Layer 4 of a small transformer language model trained on English Wikipedia (10 layers, counted from 0, width 128).
A neuron adds its activation times its output weights to the MLP's output. To switch it off is to set its activation to zero at one token and run the rest of the model.

Output weights of the MLP neurons that the questions are about. A number n stands for n times 0.00083.
n4: 178 -135 -117 -20 -55 85 -146 302 185 -170 -96 25 27 -46 128 82 -259 -81 186 33 -136 -48 103 51 -140 0 91 -69 -93 26 0 149 -78 -23 -235 16 200 -235 94 132 62 23 202 -117 -147 48 -258 -25 -65 -42 -210 31 119 52 -30 8 146 -103 -150 11 22 -29 41 -69 -54 18 261 -117 -229 -52 183 -51 185 -91 -106 -169 -134 86 -102 -269 -134 -21 -204 -8 -122 -308 10 -82 -55 165 -118 183 15 -68 64 -142 -128 105 -73 41 85 -40 130 -63 -45 -85 226 -227 -46 218 0 -119 9 -145 104 208 15 -156 98 151 63 242 -111 57 49 -51 4 11
n15: 85 31 -116 -88 -81 -45 -87 -238 129 -174 58 15 27 -14 -170 158 -114 -152 35 -151 -152 124 -173 11 -97 186 -37 45 -144 31 95 -92 111 28 -62 -33 166 -163 -60 24 -25 -105 186 100 0 148 44 23 -35 186 -117 -104 -78 192 -74 -32 -160 -113 -165 -61 99 -10 -19 -102 3 -16 -11 198 -7 -35 -86 141 196 -24 68 39 14 -79 -213 -122 -208 128 -52 -223 158 -11 -378 -150 -126 -89 77 -69 -118 -219 -21 -88 -114 17 67 81 -72 -10 217 181 109 -227 -36 139 64 -193 -68 -181 99 -3 -42 145 -36 105 58 229 -91 47 112 163 -157 50 4 100
n29: -55 17 -13 -90 -60 -21 -133 -78 -8 15 -148 -213 228 -86 -4 -52 19 -79 179 4 -178 143 43 76 256 78 16 59 -17 -76 -74 302 -223 -4 -204 20 99 -170 -84 -50 -32 -58 204 -162 -24 349 23 -256 -89 114 -4 450 -42 19 9 159 78 69 -37 42 175 -155 79 -121 29 -4 -4 168 -74 -47 170 -121 -103 -244 24 -17 -121 8 -167 20 95 -146 -70 -353 284 -4 -107 -243 -45 176 16 15 202 70 31 -150 -156 161 -106 129 22 71 -31 -12 113 -135 -26 62 75 -84 108 8 62 -78 98 -9 -4 -230 100 -164 87 300 -76 -116 -29 157 154 103
n40: -103 41 113 -58 81 74 -11 11 340 111 -96 44 112 -125 135 -135 232 -14 215 49 48 176 55 45 -73 0 38 -106 161 -122 -44 -108 176 0 -50 -192 104 59 198 0 15 26 -4 32 238 -67 -71 -181 -22 15 13 183 -125 29 -98 -79 30 160 -18 -143 -25 0 -199 117 -90 -44 -266 105 114 189 -139 -284 132 -80 -23 -102 -292 -102 -183 11 -282 45 -131 -194 109 209 -60 56 96 122 -99 104 -168 113 51 17 421 97 -100 108 27 35 58 8 -161 -41 -42 -29 45 -60 210 134 75 3 125 57 33 51 19 47 58 -164 64 215 133 -8 106 -29
n41: -103 4 -73 193 -26 34 -41 -30 124 -53 92 -133 99 -142 41 -52 15 -262 476 64 -38 148 201 -193 -55 7 12 8 89 150 -51 -26 152 16 -70 86 -143 -270 -190 16 -92 -45 193 -236 -86 -64 -15 -25 -16 -122 181 -104 -77 54 70 92 22 -180 -124 -80 -76 -89 109 232 -111 54 -36 -93 -79 -50 152 -101 294 -58 -205 31 69 -76 -109 -36 141 -139 113 -68 186 -80 -236 -44 141 -97 39 140 70 -35 97 15 200 42 -32 -144 190 -170 -93 16 105 -228 389 172 135 56 112 80 76 -131 -181 419 -95 -20 -20 -174 105 -82 -107 -4 -79 89 -4 -162
n43: 188 66 -44 -62 45 -21 -45 -125 -358 12 -77 82 48 -12 -108 -283 86 145 28 -186 39 -63 167 -259 -118 15 330 -64 -62 429 87 34 -20 -111 178 -224 184 -96 221 177 64 -70 -140 -35 29 -175 61 115 -87 127 25 -4 21 -73 97 -44 119 -4 186 85 31 82 -50 28 193 33 61 239 -63 69 254 110 50 -306 16 -83 69 -47 31 -28 -35 126 27 115 -270 132 232 -12 38 161 91 -60 -39 -39 51 -44 26 373 -100 166 48 -137 79 110 0 133 -67 153 -44 -109 77 -200 54 19 56 -70 40 -118 106 -37 -29 135 -8 55 -286 -20 93 -271
n110: 188 21 -16 51 139 -24 -77 -68 342 69 15 -45 -55 124 -220 -53 -40 -22 241 186 363 34 135 84 44 -156 -272 -232 -105 51 -75 -32 182 153 51 35 15 222 -32 156 -209 -36 -242 -45 132 108 83 48 167 -45 64 -144 7 -102 -50 -91 92 -58 21 -113 145 -77 40 -11 -133 -97 72 115 -64 72 -18 23 110 -67 -11 -41 -27 144 4 -111 65 21 55 68 -259 44 163 129 -25 -149 126 -39 141 -33 -200 73 291 209 -203 50 7 22 -101 -8 28 129 134 167 -72 -84 107 212 -274 142 123 22 -174 -145 -249 74 79 88 -7 -100 52 161 95 -150
n153: 95 134 -155 -159 -7 -146 -57 49 74 -141 -49 94 289 8 234 -132 -231 -26 -16 326 -262 -147 -220 -100 -101 -108 138 59 10 73 -20 9 12 -110 37 -254 -28 -71 -34 -23 263 148 -142 -34 -216 -90 -151 -201 109 102 4 48 63 -222 -35 -48 -89 207 52 -312 -38 77 -29 -8 -73 -18 28 -88 78 72 96 20 -177 -97 -76 22 48 -80 -19 328 -53 -51 -46 -345 -129 -67 144 -104 -235 -86 4 -37 -264 -105 221 11 249 15 -280 -140 -4 -11 -119 -105 -63 140 7 97 -40 52 -12 197 62 41 -98 5 -146 -140 -68 27 -43 -174 8 -50 -21 161 -175 -119
n174: 53 -36 199 80 -35 13 -8 346 85 8 -223 92 -137 -117 106 -8 4 -101 168 -154 336 349 263 99 -68 31 168 307 7 -55 -210 -175 86 85 -46 -114 155 73 165 80 16 138 63 238 -101 62 -117 -78 -100 206 -262 172 -249 98 -157 -57 -228 126 112 71 -263 -46 -141 -48 15 -26 -78 -33 -44 63 4 83 -30 4 -116 31 25 -56 -164 -301 -169 26 64 0 142 -35 44 -41 160 181 104 224 248 68 120 143 83 75 -28 144 -86 206 -134 17 -99 -189 -53 -64 45 -152 -33 -152 55 -27 -13 210 -163 72 -145 -42 4 122 -121 76 128 132 94 -87
n192: -33 -156 117 103 41 -121 69 -90 -145 -31 -11 111 -44 35 276 136 120 -171 -70 -184 -119 215 -311 225 43 89 110 269 52 123 106 248 -40 -169 -16 -173 261 131 -72 93 -52 169 89 -180 -348 -94 11 -122 141 -16 -35 216 -70 -58 -139 180 54 147 75 0 -34 259 -83 -110 -111 -36 20 129 90 0 26 -32 -33 -117 -221 113 162 -109 -176 -76 -8 -165 -124 68 186 -25 -369 256 114 186 -184 11 -93 97 82 62 -25 -96 -127 -168 -190 -72 -120 -170 50 -96 59 -117 24 48 -32 8 49 22 -211 381 12 -172 -52 -197 43 97 -38 -19 13 -60 -25 62
n200: 40 118 -106 19 -79 -241 -240 75 305 10 -28 51 56 -7 -226 -113 35 -128 14 -41 236 20 262 80 89 119 -11 -50 78 63 111 233 66 -47 -19 -90 112 22 189 227 -62 47 74 -110 26 -24 128 107 -192 -326 78 -26 109 -192 -4 84 -3 201 -130 -31 -160 7 -8 247 94 -53 -47 37 -115 -43 128 -48 64 -4 132 -87 -251 19 -142 183 3 17 28 293 126 -65 190 -88 -45 140 71 0 145 -198 -96 -23 -70 242 -101 -96 -60 124 134 -41 168 -108 -125 192 -101 -175 66 73 -77 -24 -20 -89 -4 -53 -110 -100 3 136 -94 103 -46 -11 137 49
n211: 91 -159 221 23 86 12 22 69 132 161 147 -47 84 -126 23 51 -99 201 -196 186 62 164 87 55 11 -102 206 165 -204 35 90 -180 22 -43 45 8 -54 40 -120 -168 146 19 -57 20 -49 -24 -76 15 -125 -133 26 -102 39 98 28 172 138 -82 -31 -273 -87 -85 50 22 -20 -209 -33 -114 119 -43 -112 167 -4 50 37 143 167 -15 68 125 108 60 71 -93 123 100 264 99 28 70 75 -254 -7 -192 118 40 -175 53 -141 35 110 24 -132 167 15 205 332 -132 -211 -48 -4 -170 134 -27 110 -55 -113 54 -170 -80 -245 -102 87 -39 -206 159 -46 -102
n222: 153 60 -68 -172 -56 -43 -234 -31 150 85 67 24 -162 -139 -34 -201 86 56 -192 -45 79 -171 4 71 11 277 42 117 29 -143 51 -139 -11 -66 95 88 103 -52 255 -101 -7 103 -133 64 293 -77 -99 106 -138 -223 7 -104 -157 -153 -263 152 27 156 -77 -167 92 24 136 77 14 91 15 116 -150 13 10 -128 92 137 150 -93 4 -23 7 15 -149 -44 -105 -24 44 20 229 63 4 34 -113 -17 -210 40 -101 17 122 7 -151 10 54 284 99 -132 -152 -45 52 -4 81 335 -153 12 -70 -73 284 -82 -70 98 221 251 54 -28 -106 231 -16 -26 163 -107
n252: -29 -203 30 147 176 -63 -105 -48 -115 95 -46 -26 -27 98 33 -80 154 53 4 -49 97 191 -39 236 43 82 -110 167 -140 53 176 -119 207 117 -41 245 -59 -126 -109 132 36 -65 -23 -273 -49 -38 -177 59 -183 -31 74 195 42 183 -100 -28 -107 53 -142 15 -8 -284 -91 86 0 90 -16 104 90 -251 121 121 -82 -189 104 160 40 -80 -97 20 175 -36 189 -210 254 -105 266 -8 87 -328 -35 -18 85 19 -70 7 42 -226 102 -244 273 34 72 173 42 48 37 -112 138 112 151 214 -9 -267 -51 213 -43 -171 -56 -55 212 11 4 -58 -83 192 -150 73
n275: 46 136 -239 146 -122 -31 -13 24 234 -160 140 76 -86 136 246 4 -49 -270 261 16 -80 -178 91 155 -29 -242 184 57 4 -36 94 85 201 49 -17 -90 66 -62 -97 45 17 -58 -28 130 -137 170 87 -101 147 -37 -215 -243 -26 -76 9 217 64 21 -307 36 -68 132 196 -160 189 -110 25 164 -230 34 -116 -187 -191 -155 46 219 127 225 94 219 88 104 212 66 271 155 56 80 -60 -3 356 -50 289 -301 106 -23 -27 141 83 -198 -31 -55 50 -157 -9 -60 155 143 -171 13 -96 -44 98 -51 76 -78 199 -20 -8 -29 -64 163 -191 -191 -105 42 -48 -8
n310: 14 -20 -20 27 39 -240 -126 81 334 -183 -18 32 -93 22 163 0 -171 7 95 -85 -32 -80 -134 79 51 -123 -46 79 81 65 81 129 -109 -7 58 -35 -7 134 103 -7 124 -279 -87 -89 42 128 -61 -59 -191 52 47 -8 -10 227 197 -192 54 19 92 54 205 63 294 -96 -49 -150 -162 -87 196 -203 -94 42 -70 176 -87 -197 -53 24 -140 -49 104 7 -176 -44 -191 234 252 -15 179 -9 -88 -73 128 26 -117 -110 84 15 119 119 -169 60 -42 -50 -118 223 56 -40 7 19 45 20 117 -4 186 13 179 44 95 -147 92 -186 -54 -388 -180 178 12 163

Each question names a token from some text and the token that comes next. It shows the activations a of the neurons there, in the order above. A number n stands for n times 0.024.

Then comes g, the gradient of the next token's log-probability with respect to the MLP's output, scaled to length 1. A neuron's effect is roughly proportional to its activation times (output weights . g). A number n stands for n times 0.00076.

".\n", then "6"
a: 7 -4 -5 -1 4 9 -138 -9 3 -7 -4 -17 0 -9 9 -50
g: 24 95 37 5 -293 -151 -87 32 52 0 -66 -5 65 157 -198 -39 22 -105 -202 24 145 -277 -46 145 85 -64 131 -66 -3 -66 -27 -65 11 11 -65 -53 106 -11 15 -76 -218 329 -72 106 -5 -174 -59 89 -18 -159 -175 22 12 205 111 186 -50 -59 146 69 58 131 -163 42 80 144 3 -5 193 -157 -286 100 40 -7 -18 24 -205 225 147 94 32 -94 129 56 14 35 -73 186 -74 -23 -74 6 -5 -59 -284 -76 54 12 -13 11 -113 199 69 240 -71 -86 40 -64 -140 6 -239 -83 8 -29 91 69 61 -48 -104 143 -53 144 171 121 -11 -94 -133 -24
Switching off which neuron hurts the next token most? n310

" the", then " in"
a: 1 -19 1 4 133 3 0 -5 1 5 5 -47 7 14 -18 -14
g: -96 152 -3 77 -32 -90 11 65 -114 -168 -131 100 101 -7 -66 -40 -30 -119 251 165 39 124 1 -34 195 -51 41 73 -85 98 -106 25 -4 60 129 -111 -60 63 -115 132 71 139 -9 -98 33 -62 -96 81 226 54 -127 94 -114 -77 -28 22 141 1 77 -197 53 206 17 179 -12 4 -68 -129 83 -214 187 -101 -97 -71 -59 -18 85 -8 49 196 78 -16 136 101 111 191 -173 -199 -163 -74 14 -10 97 -26 -165 239 101 -62 128 94 57 140 188 -224 -179 -115 17 42 -272 -24 -14 56 124 79 241 40 124 -91 91 93 111 264 51 -111 147 52 41 213
Which two neurons, each switched off alone, lower its probability most, in order? n41, n211

"urg", then "y"
a: 2 -1 0 16 10 27 -5 13 -5 -5 -4 2 8 0 21 -1
g: 68 -63 -30 -1 -14 1 6 102 157 -20 67 -109 -119 3 -76 -233 -51 167 98 237 22 40 111 -166 13 66 41 11 -113 201 64 -73 82 -245 -137 230 -115 -242 78 11 -37 137 67 -73 -87 -47 -44 110 66 16 -149 43 -124 15 -131 -182 -49 -146 91 35 -84 -21 173 3 36 65 -175 1 58 -12 120 62 -63 -44 -155 26 -145 46 -91 -36 59 70 -41 -119 34 57 12 -210 130 62 -9 416 173 -140 -72 124 176 367 129 -112 54 1 -263 65 -227 -21 -111 -93 -124 75 116 -42 -135 -26 -157 -29 73 -54 -66 -98 -108 -47 109 -6 -77 106 42 -58
Which two neurons, each switched off alone, lower its probability most, in order? n43, n41

",", then " and"
a: -1 3 1 2 -14 -18 -21 -12 -4 187 0 6 -1 -2 -17 16
g: -60 -223 -65 -38 48 -54 -79 -77 -105 11 11 73 -106 128 -247 -120 117 4 33 -195 -29 -76 116 90 94 220 28 70 132 150 -113 -32 230 -36 107 59 -205 96 -43 -183 -14 12 -87 9 -45 -18 -28 49 -44 -102 110 38 -59 -47 -142 -67 -41 105 -127 106 166 260 249 281 6 -180 -270 -64 -26 -272 28 -133 61 176 -80 -34 133 76 -77 -85 -195 -56 -92 71 146 -147 -9 -24 -5 -50 -164 -15 53 108 -168 -93 4 -64 -138 -213 -89 85 118 -5 -189 31 108 22 100 8 18 -52 16 -100 -75 -112 149 -35 -182 45 -182 4 -121 126 -69 66 216 95
Switching off which neuron hurts the next token most? n192

"ag", then "ster"
a: 6 6 165 -6 -1 -16 -5 -11 -1 -3 -10 -8 1 4 -18 13
g: 191 -134 29 75 97 -7 90 -71 268 -110 120 2 101 -97 -38 -115 -25 82 110 248 -112 101 -14 142 -251 -105 65 126 -24 134 -170 95 -89 -92 7 120 174 -23 51 -30 77 -92 -63 -13 -93 -21 -75 -95 -258 57 105 33 162 242 -64 41 -127 -126 26 -187 209 -35 30 136 -27 61 15 -29 164 -4 52 -137 -18 128 22 -23 44 6 -91 92 -120 64 -187 -6 108 159 80 -143 221 118 159 -19 -135 -13 -11 -12 -64 237 -143 24 -120 -56 133 66 123 -64 23 84 -229 -287 -3 69 56 -102 -19 -38 104 82 51 28 115 -78 41 337 58 -176 29 145
Switching off which neuron hurts the next token most? n29

"C", then " ("
a: 6 2 -6 6 13 -183 5 10 1 4 53 2 8 0 3 -16
g: -65 -69 174 -2 -245 98 194 -79 -112 -87 143 112 -55 189 -64 26 -19 25 77 184 72 -53 -84 87 -52 -17 -65 -180 140 -285 5 -157 103 15 -54 78 59 -210 -75 185 -84 -80 -64 -276 18 20 -45 52 -152 -45 -111 -22 -40 -79 -73 39 -94 -1 5 89 -26 -5 -38 122 78 136 -46 -52 -87 -94 -90 12 188 236 81 144 -11 245 137 14 -32 -30 -6 102 -88 -217 68 -219 385 64 77 -33 135 -26 2 -228 -13 -71 75 79 -212 79 -44 -140 31 22 15 126 -184 160 139 46 144 -33 9 143 -159 35 -23 -28 25 161 -136 -194 31 21 -49 -115
Switching off which neuron hurts the next token most? n43

",", then " while"
a: -9 -6 0 3 -32 -14 19 0 -7 268 9 -2 18 -1 -31 24
g: -107 -48 -42 -26 -54 4 64 -40 -13 -53 10 -184 161 -36 203 -251 76 151 19 43 40 -32 -199 -15 -275 -50 -113 -38 143 -217 27 31 -180 205 174 -38 201 116 56 106 1 157 109 86 92 -70 -153 73 49 -6 101 153 44 159 34 39 130 98 12 -271 -86 28 -14 28 183 -175 235 185 -11 140 -3 111 104 123 -1 308 39 -219 -14 42 202 -8 -272 96 -128 -97 -19 161 -52 -78 -37 -1 -120 159 56 249 38 87 38 -10 -132 43 53 -292 19 15 89 20 -84 58 4 -58 98 99 77 15 -36 -8 61 -83 109 -2 59 -92 -27 -70 -29 105
Switching off which neuron hurts the next token most? n192

",", then " the"
a: 0 4 7 4 -13 -19 -10 -13 -5 112 1 4 -1 7 -6 2
g: 77 111 98 -5 69 157 -40 167 161 -85 48 -93 101 21 170 69 -16 -82 139 155 -52 171 -156 3 -118 -139 135 -110 -149 60 147 -9 -13 180 117 -160 145 36 -179 117 72 146 63 -243 124 -8 -80 -139 -57 62 -12 -15 -57 68 -79 120 30 -96 111 -107 -290 -89 -56 -165 -40 -79 49 17 -41 -75 88 93 -53 -14 -194 104 -102 26 -48 58 -140 17 71 -216 -85 34 -18 -99 -205 -34 -133 -78 6 160 -115 361 40 -179 -21 -169 -64 25 -99 -66 -158 49 -6 -86 -176 -25 107 -106 151 100 -226 90 53 -13 -83 -190 178 -191 152 -24 136 78 89 -118
Switching off which neuron hurts the next token most? n192

" was", then " act"
a: 2 1 -1 66 12 -14 15 5 -13 -61 8 -23 -207 -3 -3 15
g: 77 -75 -59 28 27 73 78 115 88 -19 -113 -14 307 -4 48 24 -56 -53 57 -88 43 59 -177 -182 358 66 1 -165 -107 95 -210 40 137 176 -45 -113 -13 64 27 112 91 30 194 116 126 -82 178 -23 -35 -69 29 41 4 -169 124 -26 37 56 -94 -102 -217 -84 48 -61 -77 121 7 15 -203 -21 253 63 -131 35 38 -159 -269 7 -13 -69 -20 101 143 110 5 -13 -48 -28 -124 -179 32 -41 65 5 59 -155 -98 79 -48 102 -73 120 -5 132 176 -20 -137 35 61 -256 23 43 -258 -168 18 83 -84 -283 56 77 231 -42 -168 -213 -131 99 5 9
Switching off which neuron hurts the next token most? n222

" re", then "ap"
a: 2 3 5 11 0 -22 -4 19 -20 -3 -1 6 3 1 -134 30
g: 2 -266 10 12 -6 12 -176 72 -83 142 46 -13 -179 -47 -24 11 10 73 69 62 25 -2 193 16 73 7 -125 -161 2 71 168 -71 49 27 -91 69 -24 -41 -37 -115 -19 105 -39 -369 -224 -248 -145 76 63 -185 341 157 83 28 -131 9 -41 -102 207 -40 122 176 -10 187 -137 10 61 197 109 -74 9 125 -118 12 -112 -30 40 20 -38 -68 -24 79 -216 123 -61 -200 -7 9 4 -202 0 -99 -117 6 -95 223 -24 -110 146 16 266 187 -142 69 -23 -79 -26 129 -199 97 -88 -47 -45 -106 3 -3 141 -50 -2 -219 84 -92 -206 28 -34 -43 33 -9
Switching off which neuron hurts the next token most? n275

" National", then "ist"
a: -5 6 9 3 0 -2 17 -6 -6 19 3 -8 2 -1 1 122
g: 34 -50 60 -16 -213 30 229 -129 -57 -91 -53 -110 -150 21 200 118 98 -43 -50 -159 2 55 -125 -91 203 -106 -84 41 179 2 68 90 111 -280 176 -95 15 -21 48 34 97 -132 -160 -165 -140 137 -116 49 -66 31 -78 58 49 -98 -180 -239 -5 32 -47 22 42 33 3 121 24 106 -79 44 -153 -33 63 176 -144 -68 3 -81 -52 77 144 -14 18 -111 -176 -87 -56 -87 199 -126 -64 -139 272 -6 -95 -79 176 -60 68 64 -172 -1 121 -42 -66 -38 -171 -1 -108 -37 149 -34 58 -146 72 112 217 -136 137 244 -231 44 -122 -198 226 33 -191 -3 40 90
Switching off which neuron hurts the next token most? n310

"on", then "et"
a: 0 -3 -22 51 21 -16 17 0 79 9 0 -24 8 -1 7 6
g: -195 -229 44 36 -14 73 -117 57 56 -109 -35 -250 103 75 -274 58 -38 -24 -201 10 -19 -75 195 254 110 -26 -194 -45 167 -44 125 73 76 -12 -102 85 -11 -71 42 104 -299 113 -57 -114 -159 143 143 -15 -72 -292 71 -1 7 54 -61 166 -21 36 212 88 -69 182 105 -150 90 0 132 100 -16 89 103 184 5 -59 -50 8 158 210 39 63 -33 -66 96 0 -111 -149 142 -103 -44 107 -70 -57 110 -122 104 18 99 28 65 80 180 99 91 34 94 110 71 -126 -84 263 -132 -16 -186 8 89 -127 128 45 -111 -94 -85 45 43 -155 38 -183 134 43
Which neuron, switched off, raises the next token's probability most? n40

"ed", then " after"
a: -29 16 0 21 -4 -13 -25 9 1 -1 18 -17 -1 3 16 13
g: -87 -89 84 -23 -146 -213 -154 14 101 42 118 -141 26 -214 115 -3 -80 135 -3 -65 83 61 202 -324 -98 -99 -131 28 -75 -12 154 -18 -130 -197 -17 -254 -73 226 335 -137 -44 -117 67 42 -57 -97 20 46 45 62 -28 -176 -77 167 66 18 106 124 154 -125 165 28 -28 -77 1 27 -154 -41 75 51 -86 -85 136 -55 155 -91 111 -113 80 44 32 24 -229 -44 117 117 -26 132 -109 159 125 -69 -8 -40 52 2 92 16 91 57 156 -173 -34 -120 -140 -85 183 -67 -131 -126 -168 -49 135 -123 267 156 -176 -27 53 -124 26 36 -157 -79 -25 39 -43 -65
Switching off which neuron hurts the next token most? n40

" were", then " m"
a: 7 5 -6 13 12 -23 0 7 -13 -16 -4 -4 -417 -2 4 14
g: -147 -180 -20 28 -122 91 -104 -195 116 51 -11 -162 93 -28 5 50 -261 -7 22 -3 167 -208 -80 8 63 30 142 -190 -70 10 5 109 1 -102 182 -68 -181 -96 -78 -3 -89 164 318 -160 55 111 -108 157 -29 66 84 -79 208 102 -159 219 71 -161 -52 -74 -91 -126 53 43 97 -12 -13 -130 34 67 -198 -75 65 -12 75 -30 -45 60 210 151 128 227 163 51 86 -112 -43 31 -19 -139 -20 -26 -119 -73 138 -250 -109 95 -19 -68 51 -12 -68 -103 102 8 -53 -117 -41 -62 -210 62 71 -142 -82 19 8 274 67 -29 96 9 -85 26 -355 -15 -115 -92
Switching off which neuron hurts the next token most? n222

"ol", then "ved"
a: 11 -36 6 16 1 2 -14 16 42 -7 -1 3 -6 3 23 3
g: -73 291 148 -115 -137 157 -144 193 -32 -31 116 102 -30 -31 -45 67 -173 -98 -114 -63 126 -77 216 -56 13 66 -78 -48 16 -52 -137 101 3 -21 -66 52 -36 85 100 -39 260 -361 -138 -47 24 -31 10 -192 -22 -94 7 46 -164 44 -45 -178 62 59 150 197 231 -177 79 -69 -11 -33 67 138 -127 213 -149 -93 -101 -38 -90 138 4 9 185 -77 -125 -11 -205 -38 -63 155 -12 -29 128 20 134 -17 3 174 -77 -78 96 130 -124 24 -35 -55 -28 -142 -51 102 16 -153 -137 251 -135 -12 -150 -64 4 -88 171 -101 10 -50 14 -32 214 -15 -89 177 -197 -88
Switching off which neuron hurts the next token most? n15

";", then " "
a: -36 18 -1 1 -1 -8 0 -13 12 180 5 7 -3 3 -14 3
g: -92 40 10 17 -86 -14 146 -106 -210 -83 100 -37 -115 113 -257 -6 -384 -157 58 -32 -221 -115 5 -82 -5 -65 -50 191 -12 -58 56 -190 -54 -100 -28 72 -78 -37 16 -155 -52 -95 -42 -49 279 77 -150 136 -83 73 211 3 -131 -44 -52 -238 -126 15 23 56 191 3 -40 32 51 104 83 70 85 -145 -153 117 -36 93 272 -37 -121 115 55 51 -16 -51 69 -44 -17 -190 8 -171 35 16 183 19 -10 -199 -81 87 -126 -121 99 94 60 62 -46 98 -18 158 -153 -33 71 260 -99 8 103 -156 68 -21 -196 -244 -98 -125 -47 -107 -49 -7 87 56 -173 -127
Which neuron, switched off, raises the next token's probability most? n192

",", then " when"
a: 2 -1 -2 -14 -13 -13 -74 115 -8 188 1 0 1 -1 -13 13
g: -11 -70 76 -75 -156 18 -151 37 -161 -46 33 -66 143 -49 113 -74 -87 208 17 -10 54 42 33 -271 158 -57 -79 -82 138 -28 -22 -91 -128 24 178 65 -198 -99 -40 -167 -1 23 -63 65 132 15 -256 27 -138 224 198 98 -136 -127 -14 -34 54 -3 25 36 318 117 47 115 117 -54 115 -150 -69 191 67 -18 87 252 64 47 58 -11 59 217 -222 -285 -34 -25 -68 -3 123 102 -7 18 47 12 17 248 36 274 58 4 69 -119 99 -41 -104 -109 -62 104 -31 121 -99 119 35 55 155 -53 167 -164 -175 -55 2 -11 164 -135 12 130 218 40 35 -51
Switching off which neuron hurts the next token most? n153

"un", then "ists"
a: 14 -94 -10 -1 6 2 -33 -32 -2 5 -58 6 8 8 -1 73
g: 132 -160 8 18 115 47 108 -302 -150 -123 -54 -17 -106 265 45 4 38 -66 -148 -100 145 40 132 -76 110 20 90 20 -72 46 -12 23 -138 -88 150 -141 134 -69 -132 148 -272 -50 1 -77 -214 122 78 108 163 -35 91 -48 -57 45 87 68 44 -32 -73 186 -47 90 198 167 -43 22 33 -125 -114 233 -86 -201 -55 -204 -97 13 262 163 25 -1 -172 1 -55 -106 4 -214 -14 22 73 67 -36 45 -136 -29 89 -177 175 -223 21 -48 9 -45 -78 -114 58 81 -66 -88 -32 -70 -1 -8 139 -27 33 140 106 141 18 -161 -29 -16 223 -240 -273 -27 2 70
Switching off which neuron hurts the next token most? n200

"d", then "e"
a: 0 25 46 6 22 0 1 -4 -7 -12 4 -4 14 11 406 1
g: -22 -12 93 -13 18 -42 -70 123 48 -54 -202 -77 12 125 -42 24 193 60 -62 -256 -22 -6 -162 144 -146 -77 -168 -161 43 70 193 115 -117 -262 116 101 -53 23 73 -136 244 -7 -154 124 -142 -95 21 182 -71 150 -168 94 -178 -24 -154 -2 -44 151 138 74 -276 56 16 -8 -53 145 65 201 -157 -112 -103 139 44 80 262 83 -2 -95 -44 -69 -149 -140 -117 -78 23 70 137 63 21 -156 -52 152 -158 -11 -30 -90 93 -20 190 -28 109 82 -62 4 111 31 -81 -16 168 -50 -132 55 -205 14 42 -41 -149 57 23 280 112 102 90 109 -204 -29 -10 -66
Which neuron, switched off, raises the next token's probability most? n275

"M", then "aced"
a: 15 5 7 4 8 5 -9 10 -11 3 19 -12 -3 -2 48 -2
g: 165 107 -130 -123 -15 94 75 -49 -11 -83 -230 -20 -27 20 51 -44 -13 51 8 -110 38 -100 19 96 -206 47 -114 146 -71 63 12 -63 30 146 6 103 -212 102 -204 37 -92 -63 -173 -80 259 259 11 -3 -94 83 -80 -39 -144 209 221 -73 69 -176 -51 -154 -209 -100 -44 194 -81 60 176 42 -31 -111 -6 38 114 -114 227 108 11 32 59 49 -101 -129 40 219 2 110 -4 -141 -96 28 -123 -113 196 -110 167 -3 86 -17 -204 52 123 -37 227 -150 89 -55 153 -35 -32 -222 -169 -209 77 -53 -67 -65 61 -134 -144 119 26 16 32 -11 140 198 -108 111
Switching off which neuron hurts the next token most? n275

"art", then "ial"
a: 11 -25 149 0 3 7 -3 3 -8 5 -18 12 25 -11 -34 0
g: -164 144 51 50 42 -157 56 -61 71 77 -74 0 41 133 3 20 13 -103 90 -83 -124 -31 -205 -24 -32 146 61 -62 141 28 -113 -207 -52 312 68 -77 -83 73 41 -86 -106 164 -142 100 59 -136 -137 126 -4 139 26 -51 211 24 100 40 23 65 73 -29 181 -16 52 87 -209 0 -186 -248 68 -85 -40 -49 123 84 -61 -39 -43 -96 -144 40 80 -114 -92 -175 31 -58 -12 -2 -228 267 178 190 -33 -225 -8 -6 -139 -271 -179 -276 -98 192 -4 27 -71 -28 51 150 116 27 96 31 67 21 -17 128 78 -119 187 156 -214 -33 -13 185 50 104 43 58
Switching off which neuron hurts the next token most? n275

" he", then " res"
a: 7 67 1 -6 -9 8 -51 -27 3 9 -7 -1 -3 16 1 -4
g: -51 89 81 36 79 -112 41 16 -152 -148 -90 -93 -39 -31 6 0 -298 -57 138 20 64 131 78 58 17 -77 85 41 -34 117 184 153 -119 134 -132 -7 -189 -79 -29 18 5 115 77 63 -171 125 176 58 228 168 -73 327 58 -32 144 78 105 92 38 170 -198 58 119 206 204 -42 -115 -27 43 89 66 -12 198 -105 52 30 -178 141 -17 147 -110 65 -171 -38 -43 -23 24 -150 106 55 51 -82 77 -33 -190 -24 -137 -208 -63 -34 25 -209 111 31 252 -53 -210 -116 33 -57 220 -88 74 -131 -60 -51 -62 73 215 36 176 -27 28 -124 -108 -22 -14 195
Switching off which neuron hurts the next token most? n110

"rd", then ";"
a: -42 4 -16 21 -6 -7 -10 -6 7 -5 -21 0 -16 5 -18 -2
g: 168 112 -39 5 -41 -278 -19 41 99 -6 -125 -110 71 -119 65 89 -222 -4 3 -3 26 -153 -51 102 45 117 149 -209 239 54 103 -77 122 53 34 65 -32 -166 -51 20 -46 -64 -45 -104 -331 80 -197 -132 -35 19 45 59 -100 136 -8 253 108 209 -95 85 158 110 225 38 51 -15 -79 109 117 20 141 146 -80 -40 -214 41 -4 64 152 -6 -184 69 82 -136 -2 4 116 263 185 -102 -287 58 -41 95 -56 -39 -49 -100 -83 8 24 104 -299 177 -155 -19 48 -41 -40 31 98 -6 38 -74 -22 -7 -59 -51 -1 224 -36 23 175 -51 -48 176 -111 12
Which neuron, switched off, raises the next token's probability most? n4

"12", then "th"
a: -1 6 -1 -3 6 -5 -7 -4 0 1 -1 -38 4 -19 0 -17
g: 0 -50 58 139 5 -76 212 -134 -91 -37 -149 -155 -66 168 38 -163 -106 -84 114 -8 138 31 179 91 29 105 -69 -75 -51 -59 -131 145 246 145 37 122 25 30 9 16 -65 -146 -26 322 110 -20 -172 112 10 -26 -3 48 63 180 -28 80 135 -31 -7 67 -28 8 -21 66 -129 -59 -78 129 57 87 51 -124 -76 -121 187 49 -82 -126 -35 -24 -47 8 -88 -51 -197 25 -12 -206 -8 -27 -107 -29 -41 -178 63 173 -78 85 -36 187 -135 -73 -127 -56 -59 -60 -89 -317 -164 -196 56 -129 -127 -48 34 91 -39 79 -96 211 -28 219 -283 -25 -197 -347 24 -33
Switching off which neuron hurts the next token most? n211